Layer 14 of a small transformer language model trained on English Wikipedia (22 layers, counted from 0, width 96).
A neuron's activation on a vector x is ReLU(weights . x + bias), where the dot is the dot product.
The model reads these tokens: "194" "0" "," " is" "op" "ro" "ter" "en" "ol" " (" "is" "op" "ren" "al" "ine" ")" " was" " discover" "ed" "." " This"

The vector x that enters this layer's MLP at each token. A number n stands for (n - 128) times 0.071.
0 "194": 146, 135, 117, 107, 118, 157, 126, 118, 96, 114, 103, 157, 112, 135, 135, 119, 135, 128, 117, 113, 143, 110, 117, 190, 122, 130, 153, 154, 124, 134, 113, 137, 70, 95, 88, 183, 116, 156, 88, 97, 99, 112, 118, 114, 141, 134, 133, 119, 159, 152, 131, 101, 105, 109, 149, 147, 134, 140, 103, 127, 118, 113, 176, 124, 128, 110, 119, 132, 124, 111, 114, 165, 97, 143, 124, 135, 161, 162, 123, 114, 140, 108, 185, 149, 139, 105, 108, 131, 78, 142, 142, 133, 146, 167, 148, 129
1 "0": 157, 166, 121, 113, 102, 126, 123, 97, 113, 91, 122, 144, 104, 130, 133, 128, 135, 127, 143, 110, 155, 101, 120, 172, 135, 115, 146, 138, 113, 130, 124, 109, 62, 78, 64, 161, 117, 189, 130, 106, 131, 111, 103, 144, 145, 151, 129, 137, 134, 176, 133, 125, 109, 92, 144, 143, 138, 113, 116, 154, 128, 107, 145, 131, 132, 115, 139, 105, 124, 142, 123, 170, 130, 140, 117, 159, 159, 128, 119, 126, 132, 97, 189, 134, 118, 107, 128, 145, 93, 147, 81, 99, 131, 174, 140, 157
2 ",": 132, 134, 121, 141, 120, 128, 118, 105, 101, 101, 113, 146, 127, 144, 136, 96, 133, 129, 152, 103, 148, 141, 133, 166, 130, 102, 143, 140, 111, 134, 112, 117, 65, 110, 72, 175, 101, 193, 125, 125, 110, 100, 113, 114, 107, 147, 132, 138, 137, 180, 162, 120, 81, 104, 134, 142, 122, 132, 107, 114, 125, 109, 189, 131, 130, 111, 129, 120, 123, 124, 131, 155, 133, 143, 143, 164, 141, 135, 113, 141, 124, 90, 177, 163, 113, 106, 121, 132, 106, 132, 96, 144, 119, 173, 149, 134
3 " is": 159, 132, 119, 128, 111, 154, 138, 128, 107, 100, 99, 134, 141, 124, 155, 93, 133, 114, 131, 93, 127, 115, 119, 170, 141, 119, 139, 134, 122, 143, 120, 130, 88, 83, 83, 149, 114, 156, 140, 119, 135, 82, 135, 148, 126, 123, 155, 108, 154, 181, 149, 118, 97, 123, 126, 107, 112, 157, 94, 132, 105, 78, 164, 103, 122, 105, 148, 108, 111, 112, 131, 142, 116, 139, 121, 150, 140, 83, 125, 140, 144, 116, 168, 172, 141, 128, 119, 104, 113, 123, 124, 162, 157, 185, 162, 144
4 "op": 158, 136, 145, 88, 99, 124, 117, 150, 133, 99, 117, 156, 145, 145, 117, 76, 134, 117, 125, 104, 143, 113, 114, 169, 141, 152, 131, 108, 140, 148, 128, 152, 77, 96, 31, 142, 74, 124, 185, 101, 125, 146, 125, 115, 134, 134, 184, 101, 130, 122, 153, 126, 130, 139, 133, 147, 121, 142, 134, 127, 110, 110, 162, 115, 161, 125, 145, 112, 146, 143, 110, 133, 108, 153, 138, 135, 141, 106, 124, 121, 130, 151, 153, 169, 109, 135, 93, 142, 106, 141, 114, 130, 99, 117, 156, 111
5 "ro": 147, 140, 159, 116, 98, 126, 103, 103, 75, 102, 127, 185, 108, 146, 133, 77, 118, 115, 150, 103, 194, 74, 123, 147, 115, 136, 106, 126, 129, 170, 130, 111, 119, 94, 91, 150, 106, 168, 141, 125, 120, 134, 128, 126, 135, 129, 115, 128, 113, 148, 126, 124, 85, 105, 103, 132, 134, 147, 130, 128, 111, 115, 149, 131, 151, 147, 125, 111, 119, 159, 109, 122, 126, 192, 108, 109, 129, 141, 104, 94, 115, 181, 163, 155, 141, 118, 120, 148, 115, 143, 134, 132, 144, 151, 171, 130
6 "ter": 141, 116, 146, 137, 90, 159, 105, 130, 88, 134, 111, 116, 116, 122, 133, 97, 152, 137, 131, 88, 168, 81, 112, 145, 136, 110, 135, 138, 140, 134, 106, 140, 115, 117, 8, 152, 96, 152, 130, 135, 116, 120, 124, 159, 125, 123, 135, 135, 124, 130, 146, 126, 83, 119, 133, 128, 174, 150, 128, 159, 116, 95, 170, 150, 152, 150, 143, 95, 113, 150, 104, 153, 98, 174, 101, 156, 133, 123, 95, 125, 127, 122, 147, 133, 144, 123, 134, 114, 110, 120, 94, 136, 149, 144, 163, 163
7 "en": 132, 159, 159, 123, 97, 142, 107, 141, 115, 88, 108, 136, 110, 113, 154, 116, 155, 131, 139, 113, 171, 94, 117, 191, 132, 114, 126, 151, 119, 144, 107, 126, 95, 100, 28, 162, 114, 147, 146, 138, 118, 126, 137, 149, 135, 128, 143, 113, 96, 111, 128, 128, 75, 123, 123, 125, 151, 159, 117, 155, 146, 98, 195, 115, 148, 134, 139, 116, 104, 156, 118, 154, 106, 150, 133, 145, 120, 111, 105, 114, 113, 103, 164, 129, 123, 108, 132, 121, 108, 133, 101, 118, 156, 148, 137, 164
8 "ol": 127, 164, 153, 145, 95, 124, 96, 136, 102, 97, 99, 172, 121, 93, 111, 95, 99, 126, 134, 101, 173, 94, 112, 168, 119, 114, 147, 129, 109, 143, 127, 118, 84, 99, 61, 148, 101, 142, 131, 137, 110, 126, 106, 136, 137, 135, 148, 114, 112, 133, 162, 126, 113, 124, 104, 135, 167, 150, 140, 134, 147, 100, 190, 132, 141, 161, 110, 106, 115, 127, 121, 149, 112, 176, 139, 130, 138, 142, 134, 127, 99, 140, 144, 138, 148, 114, 139, 148, 80, 150, 81, 135, 135, 169, 169, 159
9 " (": 130, 135, 152, 126, 112, 154, 87, 110, 105, 97, 92, 133, 128, 114, 166, 127, 130, 125, 141, 122, 137, 92, 114, 154, 132, 116, 132, 154, 127, 128, 131, 115, 80, 84, 78, 149, 116, 167, 115, 111, 111, 92, 120, 123, 118, 131, 140, 147, 137, 162, 145, 114, 107, 103, 138, 145, 161, 154, 110, 157, 115, 96, 178, 139, 123, 114, 145, 110, 135, 117, 114, 146, 123, 140, 136, 140, 156, 135, 109, 132, 160, 90, 209, 145, 119, 111, 137, 97, 104, 141, 110, 134, 125, 171, 170, 129
10 "is": 147, 113, 134, 119, 116, 133, 135, 141, 104, 106, 104, 132, 113, 99, 173, 101, 115, 138, 149, 127, 163, 88, 124, 145, 97, 127, 116, 128, 135, 150, 116, 108, 97, 92, 60, 145, 108, 165, 155, 87, 99, 121, 129, 127, 131, 131, 181, 113, 115, 133, 149, 109, 110, 132, 142, 138, 129, 117, 117, 146, 111, 71, 155, 135, 143, 138, 118, 152, 89, 151, 106, 132, 101, 120, 153, 156, 115, 104, 140, 165, 140, 126, 161, 140, 116, 150, 111, 159, 127, 138, 134, 149, 148, 186, 167, 115
11 "op": 164, 121, 139, 114, 105, 142, 121, 125, 136, 114, 92, 169, 115, 128, 149, 97, 111, 115, 151, 141, 158, 86, 119, 159, 138, 157, 133, 129, 146, 151, 130, 152, 80, 83, 60, 150, 88, 129, 172, 99, 123, 124, 125, 136, 134, 126, 175, 122, 102, 122, 144, 99, 131, 119, 151, 167, 124, 134, 114, 116, 105, 96, 175, 132, 160, 154, 125, 107, 135, 153, 88, 123, 102, 119, 134, 138, 143, 118, 127, 127, 145, 148, 146, 178, 105, 122, 92, 143, 111, 138, 103, 127, 122, 107, 153, 110
12 "ren": 149, 133, 151, 118, 96, 129, 120, 110, 107, 122, 119, 127, 90, 140, 130, 119, 134, 116, 149, 120, 176, 55, 127, 140, 122, 106, 126, 152, 142, 137, 126, 110, 95, 113, 71, 162, 68, 148, 148, 113, 160, 119, 149, 151, 124, 144, 120, 141, 126, 140, 119, 102, 107, 99, 145, 147, 113, 145, 135, 131, 109, 105, 170, 136, 150, 159, 138, 114, 93, 158, 95, 137, 112, 175, 125, 146, 127, 106, 124, 111, 131, 136, 158, 123, 139, 106, 125, 129, 106, 134, 120, 107, 195, 130, 171, 129
13 "al": 129, 163, 156, 137, 85, 142, 103, 105, 120, 104, 93, 194, 100, 131, 129, 104, 105, 87, 139, 104, 165, 77, 128, 184, 132, 108, 123, 120, 110, 155, 116, 126, 81, 108, 97, 160, 87, 148, 159, 118, 126, 109, 126, 144, 144, 160, 113, 139, 122, 146, 150, 118, 109, 110, 125, 146, 168, 133, 116, 115, 125, 102, 174, 144, 135, 144, 137, 132, 112, 161, 116, 116, 108, 175, 137, 143, 122, 143, 121, 110, 104, 118, 166, 106, 138, 104, 127, 143, 113, 108, 120, 127, 138, 152, 169, 155
14 "ine": 143, 119, 130, 136, 81, 155, 97, 124, 117, 114, 111, 160, 120, 125, 137, 117, 138, 120, 156, 107, 143, 85, 118, 166, 154, 100, 137, 128, 134, 141, 105, 164, 83, 97, 56, 152, 86, 164, 153, 105, 126, 103, 119, 145, 153, 122, 99, 139, 132, 140, 135, 104, 129, 95, 126, 165, 155, 145, 120, 138, 115, 81, 162, 139, 142, 143, 128, 101, 114, 149, 127, 142, 91, 167, 119, 169, 147, 115, 134, 110, 127, 136, 189, 123, 132, 99, 142, 125, 116, 102, 89, 120, 156, 152, 165, 151
15 ")": 140, 134, 136, 132, 121, 140, 103, 111, 106, 101, 114, 148, 127, 119, 137, 121, 144, 136, 138, 120, 152, 102, 109, 186, 150, 128, 126, 128, 118, 130, 118, 115, 74, 95, 73, 154, 109, 187, 135, 138, 108, 102, 112, 145, 115, 138, 118, 145, 146, 147, 145, 126, 98, 104, 125, 145, 150, 163, 114, 132, 109, 84, 197, 129, 147, 112, 139, 99, 102, 134, 133, 183, 96, 141, 107, 168, 139, 114, 137, 95, 128, 99, 196, 132, 117, 104, 137, 123, 89, 129, 123, 102, 140, 182, 158, 143
16 " was": 145, 160, 124, 129, 114, 131, 131, 140, 98, 97, 102, 137, 152, 130, 147, 91, 124, 122, 110, 83, 139, 115, 118, 173, 131, 120, 124, 136, 126, 143, 134, 130, 76, 94, 82, 149, 131, 142, 111, 111, 115, 77, 131, 169, 125, 121, 160, 119, 131, 190, 138, 132, 98, 107, 124, 113, 128, 157, 107, 136, 122, 78, 188, 122, 113, 121, 146, 120, 110, 94, 140, 163, 120, 137, 115, 144, 147, 100, 146, 142, 137, 106, 171, 154, 134, 132, 123, 107, 93, 126, 124, 148, 157, 170, 188, 132
17 " discover": 158, 113, 104, 115, 98, 130, 136, 139, 112, 99, 120, 138, 166, 97, 143, 72, 139, 107, 150, 110, 142, 97, 110, 149, 139, 106, 138, 120, 118, 138, 117, 158, 87, 89, 62, 162, 93, 111, 148, 126, 123, 113, 135, 148, 123, 140, 176, 128, 138, 159, 133, 123, 78, 129, 120, 124, 128, 153, 120, 132, 118, 103, 162, 123, 153, 133, 155, 126, 137, 138, 107, 167, 116, 169, 96, 164, 107, 118, 139, 123, 132, 103, 166, 146, 145, 144, 83, 136, 96, 138, 103, 145, 123, 132, 177, 155
18 "ed": 141, 164, 122, 137, 98, 127, 122, 117, 102, 101, 98, 146, 134, 111, 174, 111, 143, 88, 128, 89, 183, 99, 121, 172, 139, 123, 127, 114, 128, 152, 128, 139, 77, 115, 66, 165, 118, 126, 162, 126, 125, 99, 132, 149, 119, 124, 135, 110, 142, 138, 128, 132, 68, 124, 119, 124, 129, 149, 129, 153, 120, 124, 151, 121, 154, 127, 156, 120, 103, 148, 124, 149, 115, 196, 108, 139, 139, 116, 148, 87, 131, 115, 168, 139, 134, 156, 108, 113, 88, 112, 113, 127, 109, 156, 158, 136
19 ".": 160, 137, 108, 115, 111, 138, 110, 106, 92, 93, 107, 142, 128, 136, 137, 118, 139, 122, 116, 126, 176, 125, 104, 180, 124, 144, 117, 135, 130, 117, 128, 125, 58, 111, 73, 163, 109, 161, 124, 119, 120, 85, 142, 119, 139, 109, 137, 135, 162, 166, 162, 98, 102, 120, 135, 130, 131, 137, 127, 130, 131, 92, 186, 125, 138, 112, 131, 140, 98, 126, 126, 138, 89, 171, 147, 153, 153, 135, 133, 121, 144, 101, 189, 161, 139, 120, 107, 113, 90, 138, 120, 107, 127, 171, 151, 125
20 " This": 153, 123, 117, 122, 110, 179, 142, 86, 108, 86, 116, 167, 121, 146, 119, 69, 105, 123, 141, 129, 159, 120, 93, 148, 137, 125, 165, 121, 115, 159, 129, 128, 72, 97, 84, 168, 134, 132, 107, 105, 134, 103, 137, 120, 143, 129, 135, 132, 149, 151, 145, 123, 93, 99, 126, 111, 145, 135, 125, 154, 118, 91, 163, 113, 113, 111, 126, 147, 130, 141, 139, 159, 106, 135, 138, 153, 145, 104, 105, 133, 139, 105, 184, 130, 130, 123, 140, 146, 95, 117, 127, 140, 131, 163, 133, 152

Each question shows the input weights of one neuron of the MLP. A number n stands for (n - 128) times 0.012.

n312 (bias -0.100): 159, 130, 109, 202, 203, 73, 83, 109, 141, 130, 151, 151, 160, 149, 100, 159, 173, 93, 148, 78, 119, 116, 77, 143, 135, 146, 109, 149, 109, 65, 155, 147, 169, 129, 173, 119, 153, 135, 140, 113, 92, 96, 89, 109, 144, 120, 106, 168, 143, 170, 135, 124, 132, 127, 125, 123, 141, 145, 111, 150, 140, 119, 160, 92, 161, 117, 137, 120, 105, 123, 149, 79, 134, 124, 111, 100, 79, 145, 131, 133, 169, 113, 75, 131, 80, 127, 111, 109, 124, 195, 166, 155, 94, 183, 131, 159
Which token does this neuron like most? 15 ")"

n132 (bias -0.198): 104, 196, 174, 163, 157, 98, 168, 120, 147, 120, 132, 163, 126, 103, 145, 93, 142, 167, 60, 132, 152, 123, 134, 130, 126, 160, 133, 81, 120, 168, 119, 141, 140, 106, 144, 138, 136, 133, 149, 113, 119, 118, 147, 113, 164, 158, 94, 137, 69, 150, 97, 157, 168, 96, 139, 132, 68, 126, 136, 91, 135, 117, 59, 126, 120, 92, 121, 125, 133, 164, 102, 109, 146, 107, 124, 111, 82, 125, 127, 105, 180, 94, 137, 122, 117, 99, 144, 159, 142, 85, 96, 134, 143, 168, 122, 131
Which token does this neuron like most? 13 "al"

n368 (bias -0.210): 97, 154, 159, 157, 149, 170, 132, 116, 156, 137, 161, 122, 151, 106, 132, 130, 125, 132, 76, 170, 113, 137, 99, 94, 134, 136, 108, 125, 111, 152, 128, 183, 150, 144, 130, 102, 203, 120, 74, 102, 112, 131, 131, 97, 120, 139, 121, 172, 148, 157, 137, 68, 108, 83, 95, 93, 137, 107, 151, 153, 99, 95, 139, 144, 135, 148, 166, 129, 84, 95, 123, 102, 141, 71, 154, 114, 124, 133, 145, 125, 131, 61, 168, 143, 112, 171, 134, 109, 171, 79, 125, 69, 131, 101, 150, 137
Which token does this neuron like most? 9 " ("

n74 (bias -0.240): 125, 73, 105, 209, 96, 147, 89, 105, 90, 106, 145, 95, 166, 117, 108, 109, 94, 128, 102, 210, 136, 120, 111, 106, 160, 100, 156, 134, 109, 170, 127, 126, 121, 128, 121, 135, 106, 100, 100, 124, 141, 168, 130, 179, 148, 60, 125, 171, 75, 173, 120, 128, 131, 190, 156, 81, 177, 99, 113, 101, 120, 125, 81, 173, 135, 82, 165, 152, 119, 99, 159, 135, 150, 121, 112, 148, 132, 169, 93, 102, 91, 91, 81, 132, 144, 98, 112, 127, 145, 99, 143, 104, 135, 158, 141, 138
Its two highest activations, in order, are on tokens 6 "ter", 20 " This"

n211 (bias -0.170): 108, 106, 138, 124, 112, 191, 108, 97, 148, 114, 144, 136, 120, 156, 140, 141, 131, 185, 139, 117, 117, 143, 117, 107, 100, 158, 124, 131, 140, 149, 68, 186, 135, 135, 115, 125, 168, 119, 130, 145, 89, 135, 113, 112, 141, 125, 87, 117, 149, 123, 124, 152, 135, 99, 123, 146, 109, 153, 141, 129, 106, 158, 123, 164, 143, 161, 112, 125, 108, 140, 142, 119, 169, 106, 101, 130, 140, 87, 128, 126, 130, 148, 151, 108, 154, 197, 92, 99, 176, 102, 100, 116, 78, 94, 121, 100
On which token does it fire most, and how strongly? 14 "ine", at about 0.17

n319 (bias -0.173): 181, 109, 145, 143, 157, 108, 128, 125, 102, 101, 95, 142, 132, 124, 129, 110, 146, 118, 106, 79, 107, 142, 135, 149, 72, 123, 130, 131, 161, 153, 146, 148, 162, 146, 144, 84, 153, 87, 132, 135, 164, 139, 162, 121, 180, 121, 144, 104, 133, 121, 179, 46, 102, 151, 81, 113, 107, 150, 167, 105, 114, 95, 169, 100, 109, 147, 93, 169, 148, 144, 85, 66, 149, 126, 139, 98, 125, 160, 135, 109, 145, 180, 125, 148, 156, 155, 112, 169, 161, 167, 152, 124, 110, 105, 119, 143
Which token does this neuron like most? 5 "ro"

n187 (bias -0.173): 118, 147, 109, 119, 138, 109, 161, 142, 109, 116, 149, 113, 116, 132, 127, 158, 151, 110, 155, 117, 77, 139, 127, 127, 129, 125, 119, 63, 95, 148, 137, 127, 100, 145, 124, 155, 131, 106, 139, 86, 180, 185, 90, 157, 134, 120, 105, 129, 132, 114, 113, 132, 123, 149, 134, 113, 129, 181, 151, 181, 175, 98, 137, 147, 147, 155, 121, 124, 186, 118, 144, 144, 147, 115, 136, 122, 129, 122, 139, 101, 149, 119, 119, 138, 137, 119, 175, 107, 117, 157, 98, 149, 101, 114, 103, 114
On which three tokens does it fire most, strongest first? 4 "op", 1 "0", 18 "ed"

n229 (bias -0.147): 165, 164, 177, 149, 166, 113, 72, 149, 160, 149, 146, 110, 109, 91, 113, 144, 149, 79, 130, 126, 160, 126, 120, 105, 106, 146, 98, 133, 147, 113, 140, 169, 109, 207, 123, 112, 88, 120, 145, 104, 125, 158, 131, 87, 44, 186, 107, 62, 94, 104, 154, 134, 98, 140, 109, 125, 84, 137, 165, 143, 133, 146, 98, 180, 144, 133, 132, 97, 132, 141, 123, 106, 131, 152, 115, 166, 159, 91, 103, 70, 104, 111, 133, 134, 104, 108, 118, 141, 110, 131, 97, 177, 118, 164, 92, 131
Which token does this neuron like most? 18 "ed"

n103 (bias -0.279): 181, 150, 175, 106, 158, 106, 145, 130, 65, 124, 150, 119, 130, 130, 135, 143, 108, 144, 130, 147, 121, 140, 66, 134, 97, 116, 128, 150, 112, 107, 148, 149, 138, 90, 128, 115, 120, 114, 166, 120, 151, 162, 134, 76, 91, 143, 130, 110, 109, 86, 69, 139, 118, 145, 74, 157, 122, 33, 195, 183, 149, 138, 140, 82, 125, 127, 174, 81, 100, 124, 132, 160, 132, 162, 107, 96, 86, 193, 175, 135, 106, 206, 122, 136, 141, 105, 118, 129, 142, 110, 191, 117, 101, 132, 72, 108
Its two highest activations, in order, are on tokens 5 "ro", 4 "op"

n112 (bias -0.202): 116, 130, 125, 137, 95, 95, 137, 106, 111, 182, 180, 138, 105, 145, 79, 172, 141, 122, 137, 174, 92, 106, 131, 55, 129, 119, 182, 175, 145, 123, 67, 131, 127, 177, 114, 133, 155, 166, 165, 137, 87, 103, 126, 137, 96, 131, 73, 94, 106, 116, 88, 83, 138, 159, 130, 107, 117, 154, 148, 114, 155, 133, 136, 130, 104, 131, 132, 112, 129, 121, 116, 163, 135, 153, 106, 167, 102, 136, 80, 96, 180, 74, 155, 120, 65, 151, 127, 88, 164, 114, 173, 145, 121, 156, 117, 154
On which three tokens does it fire most, strongest first? 6 "ter", 15 ")", 12 "ren"

n141 (bias -0.280): 176, 137, 144, 47, 140, 86, 119, 150, 108, 136, 155, 133, 129, 109, 118, 206, 119, 160, 138, 156, 94, 116, 129, 122, 118, 134, 132, 108, 141, 77, 143, 124, 157, 98, 126, 120, 148, 99, 109, 130, 131, 84, 131, 122, 144, 153, 156, 177, 100, 104, 154, 108, 111, 139, 176, 158, 76, 57, 138, 158, 117, 141, 103, 135, 107, 125, 98, 52, 100, 162, 124, 121, 207, 131, 148, 133, 136, 124, 143, 133, 149, 59, 168, 149, 97, 132, 128, 154, 171, 101, 140, 103, 112, 91, 112, 141
On which token does it fire most, and how strongly? 1 "0", at about 2.9

n362 (bias -0.068): 172, 68, 115, 128, 138, 127, 131, 114, 158, 148, 170, 177, 138, 154, 141, 176, 141, 140, 101, 102, 105, 119, 112, 108, 145, 133, 196, 104, 200, 81, 119, 157, 161, 161, 139, 117, 146, 135, 137, 95, 166, 129, 136, 69, 131, 118, 115, 127, 107, 190, 123, 119, 116, 117, 89, 154, 94, 140, 177, 152, 123, 116, 135, 126, 97, 141, 161, 100, 122, 138, 76, 70, 139, 117, 146, 154, 92, 130, 117, 169, 112, 114, 121, 135, 87, 159, 90, 138, 124, 196, 131, 97, 121, 135, 142, 71
Its two highest activations, in order, are on tokens 11 "op", 4 "op"

n27 (bias -0.193): 117, 142, 102, 144, 129, 153, 85, 147, 144, 168, 168, 90, 140, 176, 89, 151, 169, 178, 128, 135, 114, 151, 135, 118, 131, 100, 145, 95, 119, 129, 158, 90, 91, 102, 133, 113, 131, 154, 169, 141, 145, 100, 128, 108, 134, 159, 108, 172, 108, 153, 171, 137, 160, 165, 97, 148, 138, 99, 98, 122, 103, 128, 134, 160, 110, 150, 127, 103, 111, 126, 122, 105, 115, 109, 112, 120, 77, 107, 95, 147, 166, 115, 94, 115, 158, 106, 140, 145, 109, 89, 100, 132, 116, 137, 119, 98
On which token does it fire most, and how strongly? 2 ",", at about 1.3

n133 (bias -0.308): 120, 107, 111, 153, 147, 121, 114, 109, 111, 88, 113, 129, 130, 115, 106, 138, 137, 164, 110, 112, 168, 120, 142, 148, 93, 133, 126, 81, 158, 109, 173, 100, 123, 156, 172, 109, 160, 91, 98, 106, 121, 141, 95, 160, 180, 120, 160, 139, 186, 155, 161, 126, 91, 158, 72, 86, 162, 156, 168, 120, 143, 110, 149, 152, 126, 91, 119, 147, 200, 103, 146, 88, 152, 95, 148, 135, 107, 146, 96, 134, 119, 146, 111, 118, 125, 132, 102, 153, 149, 115, 117, 125, 148, 120, 103, 150
Which token does this neuron like most? 20 " This"

n360 (bias -0.165): 100, 112, 120, 156, 148, 108, 111, 125, 114, 140, 136, 108, 114, 95, 113, 105, 113, 132, 86, 162, 96, 105, 158, 145, 78, 99, 155, 135, 119, 94, 116, 152, 112, 143, 134, 160, 189, 126, 93, 145, 77, 112, 141, 115, 174, 88, 119, 116, 126, 147, 176, 146, 112, 142, 170, 115, 117, 141, 182, 97, 109, 129, 127, 69, 114, 169, 111, 163, 87, 188, 143, 87, 121, 130, 154, 157, 176, 112, 83, 136, 173, 124, 124, 139, 140, 98, 111, 99, 118, 130, 137, 173, 124, 118, 106, 108
On which three tokens does it fire most, strongest first? 19 ".", 0 "194", 20 " This"

n299 (bias -0.080): 127, 111, 137, 110, 135, 92, 105, 127, 106, 83, 128, 130, 138, 102, 138, 121, 131, 87, 175, 163, 124, 161, 94, 129, 154, 142, 162, 140, 99, 156, 143, 207, 135, 164, 95, 159, 158, 124, 187, 98, 113, 140, 105, 145, 105, 126, 98, 131, 123, 128, 142, 113, 133, 173, 55, 158, 118, 119, 164, 183, 122, 124, 119, 121, 92, 90, 102, 129, 142, 147, 183, 141, 156, 121, 123, 167, 133, 159, 134, 54, 145, 140, 108, 86, 115, 142, 88, 82, 160, 164, 177, 113, 92, 162, 95, 140
Which token does this neuron like most? 18 "ed"

n136 (bias -0.187): 109, 125, 170, 100, 130, 125, 91, 127, 145, 138, 104, 76, 121, 95, 154, 103, 163, 125, 118, 171, 112, 138, 111, 75, 126, 121, 109, 103, 147, 144, 122, 115, 127, 120, 114, 112, 144, 108, 133, 131, 150, 115, 120, 167, 144, 114, 154, 171, 139, 132, 106, 125, 139, 90, 99, 114, 121, 116, 139, 148, 114, 116, 162, 126, 108, 107, 109, 134, 192, 109, 126, 104, 101, 144, 162, 111, 94, 99, 173, 90, 109, 146, 127, 153, 127, 105, 125, 120, 159, 135, 126, 127, 117, 145, 135, 110
On which token does it fire most, and how strongly? 9 " (", at about 2

n190 (bias -0.179): 88, 151, 107, 110, 145, 157, 136, 191, 128, 136, 150, 142, 173, 138, 144, 135, 104, 124, 189, 145, 106, 158, 171, 95, 135, 100, 149, 120, 176, 143, 131, 142, 199, 130, 105, 122, 108, 108, 89, 103, 96, 99, 123, 124, 166, 69, 111, 152, 100, 146, 110, 92, 180, 168, 125, 112, 98, 159, 116, 153, 171, 97, 144, 130, 135, 145, 109, 83, 110, 167, 112, 126, 109, 118, 123, 105, 143, 143, 119, 154, 84, 113, 149, 97, 97, 140, 139, 86, 148, 86, 165, 140, 194, 143, 106, 86
Which token does this neuron like most? 14 "ine"

n303 (bias -0.174): 135, 138, 143, 168, 149, 115, 155, 139, 102, 123, 147, 136, 119, 151, 147, 104, 127, 95, 134, 113, 122, 148, 143, 136, 112, 116, 72, 131, 61, 100, 118, 124, 154, 142, 109, 148, 139, 131, 123, 154, 86, 146, 146, 156, 91, 91, 145, 141, 90, 127, 115, 120, 125, 135, 137, 104, 126, 132, 139, 62, 121, 129, 152, 142, 97, 128, 153, 144, 139, 147, 169, 132, 137, 79, 106, 144, 161, 195, 184, 158, 134, 122, 116, 111, 101, 73, 126, 138, 98, 113, 124, 143, 123, 119, 112, 95
Its two highest activations, in order, are on tokens 2 ",", 16 " was"

n14 (bias -0.212): 122, 110, 105, 135, 198, 165, 110, 143, 80, 142, 142, 91, 102, 141, 115, 140, 97, 124, 140, 157, 108, 127, 156, 88, 118, 142, 131, 146, 160, 121, 160, 114, 148, 144, 149, 130, 119, 101, 137, 99, 103, 146, 134, 137, 140, 159, 120, 95, 131, 116, 119, 128, 129, 137, 140, 149, 86, 142, 138, 151, 159, 129, 142, 86, 114, 140, 104, 118, 125, 205, 102, 138, 175, 165, 74, 141, 197, 202, 131, 61, 103, 99, 101, 130, 143, 107, 148, 109, 109, 152, 79, 92, 122, 110, 130, 152
Which token does this neuron like most? 12 "ren"

n161 (bias -0.259): 122, 154, 155, 186, 132, 81, 75, 89, 147, 110, 118, 122, 58, 138, 130, 176, 94, 98, 130, 131, 143, 79, 166, 104, 153, 131, 161, 135, 140, 132, 126, 97, 137, 158, 126, 125, 139, 116, 95, 115, 124, 135, 183, 80, 116, 50, 132, 131, 129, 107, 108, 128, 117, 109, 119, 92, 164, 177, 127, 110, 145, 142, 122, 103, 186, 106, 93, 126, 144, 105, 157, 106, 74, 123, 161, 116, 97, 136, 133, 146, 201, 135, 143, 97, 165, 109, 125, 73, 138, 115, 168, 133, 115, 141, 121, 126
On which token does it fire most, and how strongly? 9 " (", at about 3.1

n61 (bias -0.075): 188, 140, 153, 177, 152, 139, 159, 117, 73, 107, 100, 129, 138, 106, 106, 101, 129, 119, 170, 120, 62, 163, 151, 159, 128, 100, 151, 130, 213, 163, 165, 129, 158, 158, 110, 134, 108, 154, 80, 105, 92, 156, 189, 131, 149, 196, 133, 144, 149, 97, 117, 59, 119, 97, 79, 163, 63, 139, 162, 158, 102, 151, 109, 130, 69, 128, 86, 166, 93, 134, 152, 133, 149, 89, 113, 127, 114, 118, 125, 155, 60, 138, 86, 178, 178, 138, 113, 96, 168, 67, 87, 149, 54, 142, 93, 82
Which token does this neuron like most? 2 ","

n179 (bias -0.107): 99, 130, 126, 116, 164, 125, 155, 141, 91, 115, 121, 112, 98, 107, 90, 172, 74, 177, 141, 136, 126, 105, 193, 152, 126, 130, 92, 164, 110, 134, 119, 99, 144, 105, 115, 139, 136, 95, 122, 165, 105, 112, 101, 130, 137, 165, 122, 167, 86, 154, 142, 154, 116, 148, 105, 149, 97, 105, 132, 92, 106, 102, 116, 137, 72, 162, 157, 149, 126, 128, 87, 141, 111, 103, 122, 98, 89, 166, 111, 196, 48, 159, 136, 122, 156, 107, 150, 158, 134, 138, 122, 130, 130, 151, 113, 152
On which three tokens does it fire most, strongest first? 8 "ol", 10 "is", 13 "al"

n353 (bias -0.282): 90, 126, 107, 124, 215, 184, 118, 134, 146, 120, 164, 136, 124, 156, 162, 104, 140, 81, 124, 164, 132, 107, 172, 150, 114, 145, 126, 79, 143, 114, 142, 153, 127, 104, 147, 131, 140, 89, 164, 105, 101, 111, 145, 142, 132, 176, 110, 116, 139, 110, 147, 56, 172, 116, 111, 134, 104, 126, 147, 75, 146, 164, 153, 75, 128, 149, 97, 113, 176, 93, 132, 159, 175, 104, 140, 125, 120, 161, 155, 114, 98, 114, 117, 133, 79, 149, 162, 119, 144, 120, 72, 146, 138, 114, 153, 116
Which token does this neuron like most? 11 "op"

n315 (bias -0.292): 150, 92, 106, 96, 151, 155, 78, 58, 109, 101, 141, 142, 149, 148, 119, 114, 123, 94, 141, 144, 140, 156, 81, 139, 90, 123, 130, 161, 128, 190, 138, 132, 82, 157, 189, 108, 130, 117, 128, 160, 168, 123, 120, 113, 168, 170, 43, 119, 85, 100, 105, 105, 152, 118, 190, 117, 153, 104, 112, 146, 90, 177, 68, 70, 96, 116, 163, 153, 124, 124, 156, 95, 131, 157, 177, 139, 156, 129, 81, 116, 174, 157, 87, 129, 158, 151, 132, 166, 147, 141, 150, 127, 141, 161, 95, 152
Which token does this neuron like most? 20 " This"

n129 (bias -0.033): 99, 102, 118, 91, 136, 115, 153, 131, 133, 131, 142, 111, 114, 138, 149, 121, 124, 119, 170, 118, 95, 122, 123, 134, 106, 100, 105, 184, 142, 88, 136, 122, 158, 97, 105, 131, 167, 90, 108, 114, 139, 155, 132, 85, 149, 143, 77, 130, 96, 162, 107, 164, 136, 124, 119, 181, 89, 126, 161, 132, 112, 127, 183, 83, 130, 107, 147, 120, 146, 131, 185, 91, 135, 154, 158, 76, 142, 187, 143, 200, 108, 88, 159, 77, 126, 109, 157, 127, 140, 89, 151, 163, 121, 174, 76, 109
Its two highest activations, in order, are on tokens 9 " (", 2 ","